Layer 2 of a small transformer language model trained on English Wikipedia (8 layers, counted from 0, width 96).
A neuron's activation on a vector x is SiLU(gate . x) times (in . x), where the dot is the dot product.

Input weights of the MLP neurons that the questions are about. A number n stands for (n - 500) times 0.00062.
n40 gate: 654 504 287 352 579 390 511 596 354 572 700 663 265 426 295 396 599 424 753 199 520 449 463 787 442 532 564 335 484 518 403 363 429 423 354 269 774 249 508 245 281 390 416 612 632 614 713 476 430 750 725 528 703 431 608 468 463 427 340 611 468 551 496 455 538 620 463 654 691 445 572 395 384 553 323 512 508 437 413 430 255 560 365 467 469 562 409 693 549 355 609 579 429 578 646 719
n67 gate: 283 270 462 775 745 306 614 495 470 586 275 455 240 635 416 473 442 196 315 318 744 379 708 478 626 402 656 348 495 425 654 591 521 466 530 564 544 737 584 681 426 447 358 548 194 668 432 571 550 536 508 409 495 383 400 567 570 592 599 613 269 402 730 961 318 531 333 536 441 317 92 555 496 486 295 359 607 562 811 375 630 532 408 373 457 381 389 368 571 606 441 199 363 661 634 717
n116 gate: 358 295 656 598 482 504 444 640 571 560 454 575 630 619 379 752 449 577 360 672 578 436 431 854 527 246 540 432 461 401 623 336 408 500 648 617 686 773 491 704 381 373 307 678 297 569 573 766 737 585 271 547 350 588 558 406 727 391 517 364 388 441 369 653 323 388 324 185 360 283 366 540 312 361 472 483 586 568 551 333 415 333 198 329 340 411 381 599 575 623 267 482 382 458 546 615
n123 gate: 212 468 505 409 218 453 484 552 500 71 660 385 594 594 454 517 565 486 553 246 522 435 340 539 496 530 667 243 326 769 438 373 472 467 705 504 155 500 654 669 613 316 331 517 437 421 666 453 383 655 651 356 199 692 576 448 609 642 552 304 599 384 624 593 509 605 504 357 455 359 479 492 469 761 721 564 537 436 457 348 547 450 478 239 245 331 554 381 775 644 474 754 395 406 371 768
n140 gate: 534 396 620 643 620 409 319 340 429 295 372 390 356 600 554 707 376 670 507 439 886 263 397 422 330 493 326 632 496 401 628 431 440 477 441 529 729 500 533 550 500 648 474 407 483 493 576 341 523 709 409 561 522 388 476 646 459 576 543 631 321 603 485 456 310 705 301 549 707 388 358 598 522 726 415 521 548 475 778 504 567 545 441 559 521 536 386 594 478 489 424 444 692 415 539 586
n204 gate: 452 552 621 441 526 492 280 450 514 533 746 555 133 330 591 479 586 748 572 447 508 390 581 443 389 308 500 456 635 632 537 654 380 482 564 655 410 538 616 612 448 531 604 552 544 709 542 300 531 815 395 401 666 358 596 311 375 609 363 631 617 672 521 643 281 744 708 537 585 424 396 453 387 681 652 270 638 667 362 521 647 401 762 511 500 481 606 409 583 645 287 496 482 22 386 623
n40 in: 334 489 610 280 424 780 514 460 692 649 386 699 500 623 558 561 593 534 352 512 378 608 234 628 549 453 490 588 426 540 558 639 442 679 601 555 421 656 421 598 751 462 413 440 475 410 693 96 446 450 266 297 388 477 556 518 391 482 496 587 854 414 294 445 680 416 500 381 503 450 504 483 538 474 433 391 683 596 447 407 654 404 407 484 649 510 466 568 567 442 573 598 629 567 418 458
n67 in: 590 475 137 363 596 633 294 653 593 343 487 557 633 356 578 644 389 542 471 606 602 440 174 402 264 607 395 492 336 438 464 423 350 517 731 528 621 208 467 556 554 593 617 392 558 584 625 678 378 635 639 360 591 569 431 381 529 228 592 381 368 591 451 447 496 469 586 627 463 448 664 827 556 626 461 512 511 429 508 574 488 550 525 754 646 569 410 822 728 777 706 512 500 478 374 404
n116 in: 513 392 695 583 500 524 228 518 532 425 617 619 561 846 599 641 471 504 653 676 344 602 638 484 672 364 543 351 207 578 511 626 791 585 424 534 505 282 569 626 620 618 309 392 512 342 471 623 573 529 181 454 191 786 476 355 370 293 350 440 486 537 285 314 522 468 342 242 523 462 640 562 566 462 554 383 413 430 680 581 504 518 224 579 412 647 457 509 526 407 181 569 611 266 418 368
n123 in: 418 557 424 556 462 414 510 512 342 349 682 399 804 541 561 708 518 435 582 442 422 332 668 453 417 406 654 400 833 561 353 268 627 323 542 411 437 387 583 690 468 117 343 299 564 493 522 475 368 438 617 500 368 524 588 675 500 441 584 489 342 543 359 597 640 688 504 405 486 456 729 287 429 504 480 457 604 572 468 357 439 471 541 636 461 440 376 477 558 414 463 591 500 445 651 809
n140 in: 576 528 553 448 589 500 379 392 380 503 570 470 497 591 566 636 611 547 684 532 531 416 371 346 416 675 503 468 493 421 497 411 430 588 490 469 585 402 599 489 585 414 564 398 622 390 644 342 472 655 401 456 454 408 595 425 408 448 224 784 535 699 590 392 738 622 514 342 573 481 594 526 647 676 618 334 649 567 303 549 517 494 423 559 438 537 721 553 282 384 679 312 628 312 399 660
n204 in: 426 512 620 558 384 391 360 638 547 577 567 580 230 259 514 573 606 775 547 374 461 430 491 489 417 485 428 488 594 623 545 620 428 277 489 589 554 520 631 649 541 593 580 526 537 745 558 424 532 743 446 415 702 364 618 336 572 675 327 570 570 640 422 610 301 779 678 604 654 334 306 500 379 617 695 339 635 610 357 425 663 425 626 660 493 531 520 436 594 631 399 664 541 101 409 662

Each question shows a token from some text and the vector x that enters the MLP there. A number n stands for (n - 500) times 0.017.

"d": 552 335 393 702 465 522 518 424 510 526 338 625 402 429 553 567 552 336 456 376 540 504 533 544 550 560 472 517 669 595 475 488 506 513 624 553 479 536 550 501 594 543 581 486 451 555 483 604 462 438 494 446 468 506 438 443 488 472 462 507 421 490 423 413 549 575 487 509 539 449 395 416 498 564 502 489 516 582 488 480 481 495 474 592 584 535 368 531 539 644 518 435 575 531 524 504
Which neuron fires most, and how strongly? n67, at about 2.6

"in ": 509 615 482 535 506 548 557 493 535 483 432 466 451 416 455 526 510 532 430 496 611 420 481 549 548 457 446 496 528 474 508 546 559 476 352 418 480 518 383 493 532 425 493 532 576 531 479 558 428 558 591 533 508 487 508 478 463 523 439 485 551 501 571 460 516 492 516 485 589 456 497 467 379 440 526 431 565 494 472 434 517 207 445 488 506 756 523 465 359 489 480 565 539 503 505 566
Which of these neurons fires most? n204

"Th": 622 567 523 542 531 466 513 447 457 516 507 526 544 346 487 581 441 370 471 673 503 603 429 525 464 515 425 534 572 602 578 364 449 472 480 493 463 478 542 379 531 499 433 569 505 440 558 485 510 498 480 538 511 468 507 603 557 469 526 559 483 412 482 317 636 570 531 514 502 419 351 535 384 488 531 494 637 371 508 483 558 542 497 532 515 520 445 549 485 540 394 640 552 536 566 496
Which of these neurons fires most? n40

", ": 566 689 512 571 494 518 535 479 475 519 583 548 471 536 439 588 444 440 464 404 532 449 467 603 547 473 383 465 544 506 574 581 533 512 478 413 528 411 471 446 525 599 372 504 486 475 489 523 434 574 566 521 581 461 443 503 419 539 446 467 481 520 504 489 496 491 555 517 467 477 616 385 434 438 557 542 469 471 523 477 489 186 522 589 502 655 590 464 360 448 482 476 471 526 546 511
Which of these neurons fires most? n67

"ur": 586 503 569 608 499 499 582 531 461 497 465 522 482 538 562 555 488 550 501 473 530 434 677 421 463 471 493 459 576 420 550 412 530 365 376 402 440 554 638 547 475 645 491 529 563 525 482 503 602 510 472 545 479 311 489 528 461 492 480 468 653 574 491 535 536 546 497 506 516 493 579 518 434 534 460 358 522 506 425 592 546 594 696 629 615 530 465 442 540 537 563 487 542 507 590 602
Which of these neurons fires most? n204

"he": 530 681 498 598 559 553 568 517 433 501 599 404 507 422 434 507 549 596 468 522 433 494 551 463 520 571 408 656 448 484 414 493 442 509 525 474 535 502 444 526 524 540 479 534 488 389 522 642 509 446 538 494 508 569 457 508 402 427 407 540 521 491 483 261 459 624 576 421 540 396 519 561 451 571 525 460 448 545 352 457 472 510 491 615 505 411 542 471 479 443 570 515 511 554 525 577
Which of these neurons fires most? n116

"b": 563 539 567 501 550 627 592 498 490 502 418 489 456 509 466 557 522 396 545 502 526 690 704 455 505 597 531 479 535 482 487 455 465 486 601 552 485 508 492 517 526 450 545 430 488 534 489 505 633 523 454 557 576 709 534 456 487 499 444 636 454 517 425 390 574 498 517 543 546 599 565 436 599 521 512 486 518 422 524 465 481 370 500 586 645 544 519 542 475 392 460 441 520 620 572 572
Which neuron fires most, and how strongly? n204, at about 0.37

"her ": 501 595 563 557 522 479 469 472 535 520 477 415 546 437 474 544 490 444 463 536 530 528 524 567 457 473 440 632 507 445 609 499 473 435 372 532 436 408 444 559 487 585 414 468 497 519 496 516 494 556 606 572 536 474 635 496 454 489 374 503 406 411 569 415 468 516 451 494 504 492 562 409 432 405 460 453 436 484 445 492 499 203 498 621 513 613 424 529 376 550 572 493 540 478 518 529
Which neuron fires most, and how strongly? n140, at about 0.12

"ak": 606 361 509 598 546 496 511 483 499 630 522 489 560 490 479 643 523 539 544 624 504 458 598 482 393 504 399 434 520 583 511 423 581 461 494 558 375 558 528 441 482 617 562 542 552 567 455 611 505 487 542 565 533 552 604 588 482 528 493 490 603 469 335 370 576 510 531 416 438 443 559 412 514 480 478 518 604 371 521 511 460 476 526 637 517 415 500 428 449 484 396 562 539 533 448 534
Which of these neurons fires most? n116

"ing": 622 513 302 509 553 595 497 445 386 573 432 504 409 479 546 532 441 480 430 444 588 398 555 479 457 515 542 574 481 451 507 548 469 616 498 421 486 527 504 528 562 446 612 554 393 585 507 566 494 449 642 479 408 468 593 460 529 577 514 480 519 362 439 518 391 628 544 490 428 412 463 457 583 554 535 474 590 480 499 495 546 425 499 621 508 424 560 593 510 546 477 445 519 578 494 551
Which neuron fires most, and how strongly? n67, at about 2.5

"t ": 554 631 472 427 540 557 506 526 501 506 479 508 485 458 534 538 532 468 445 495 597 450 476 507 456 462 420 561 560 504 524 482 503 491 369 539 524 371 417 575 509 615 477 471 514 491 524 451 424 534 550 500 507 357 517 497 444 508 468 522 484 486 465 494 481 544 474 448 548 467 517 411 419 432 460 488 526 497 483 420 515 109 539 647 518 597 648 544 383 539 568 517 510 521 525 529
Which of these neurons fires most? n204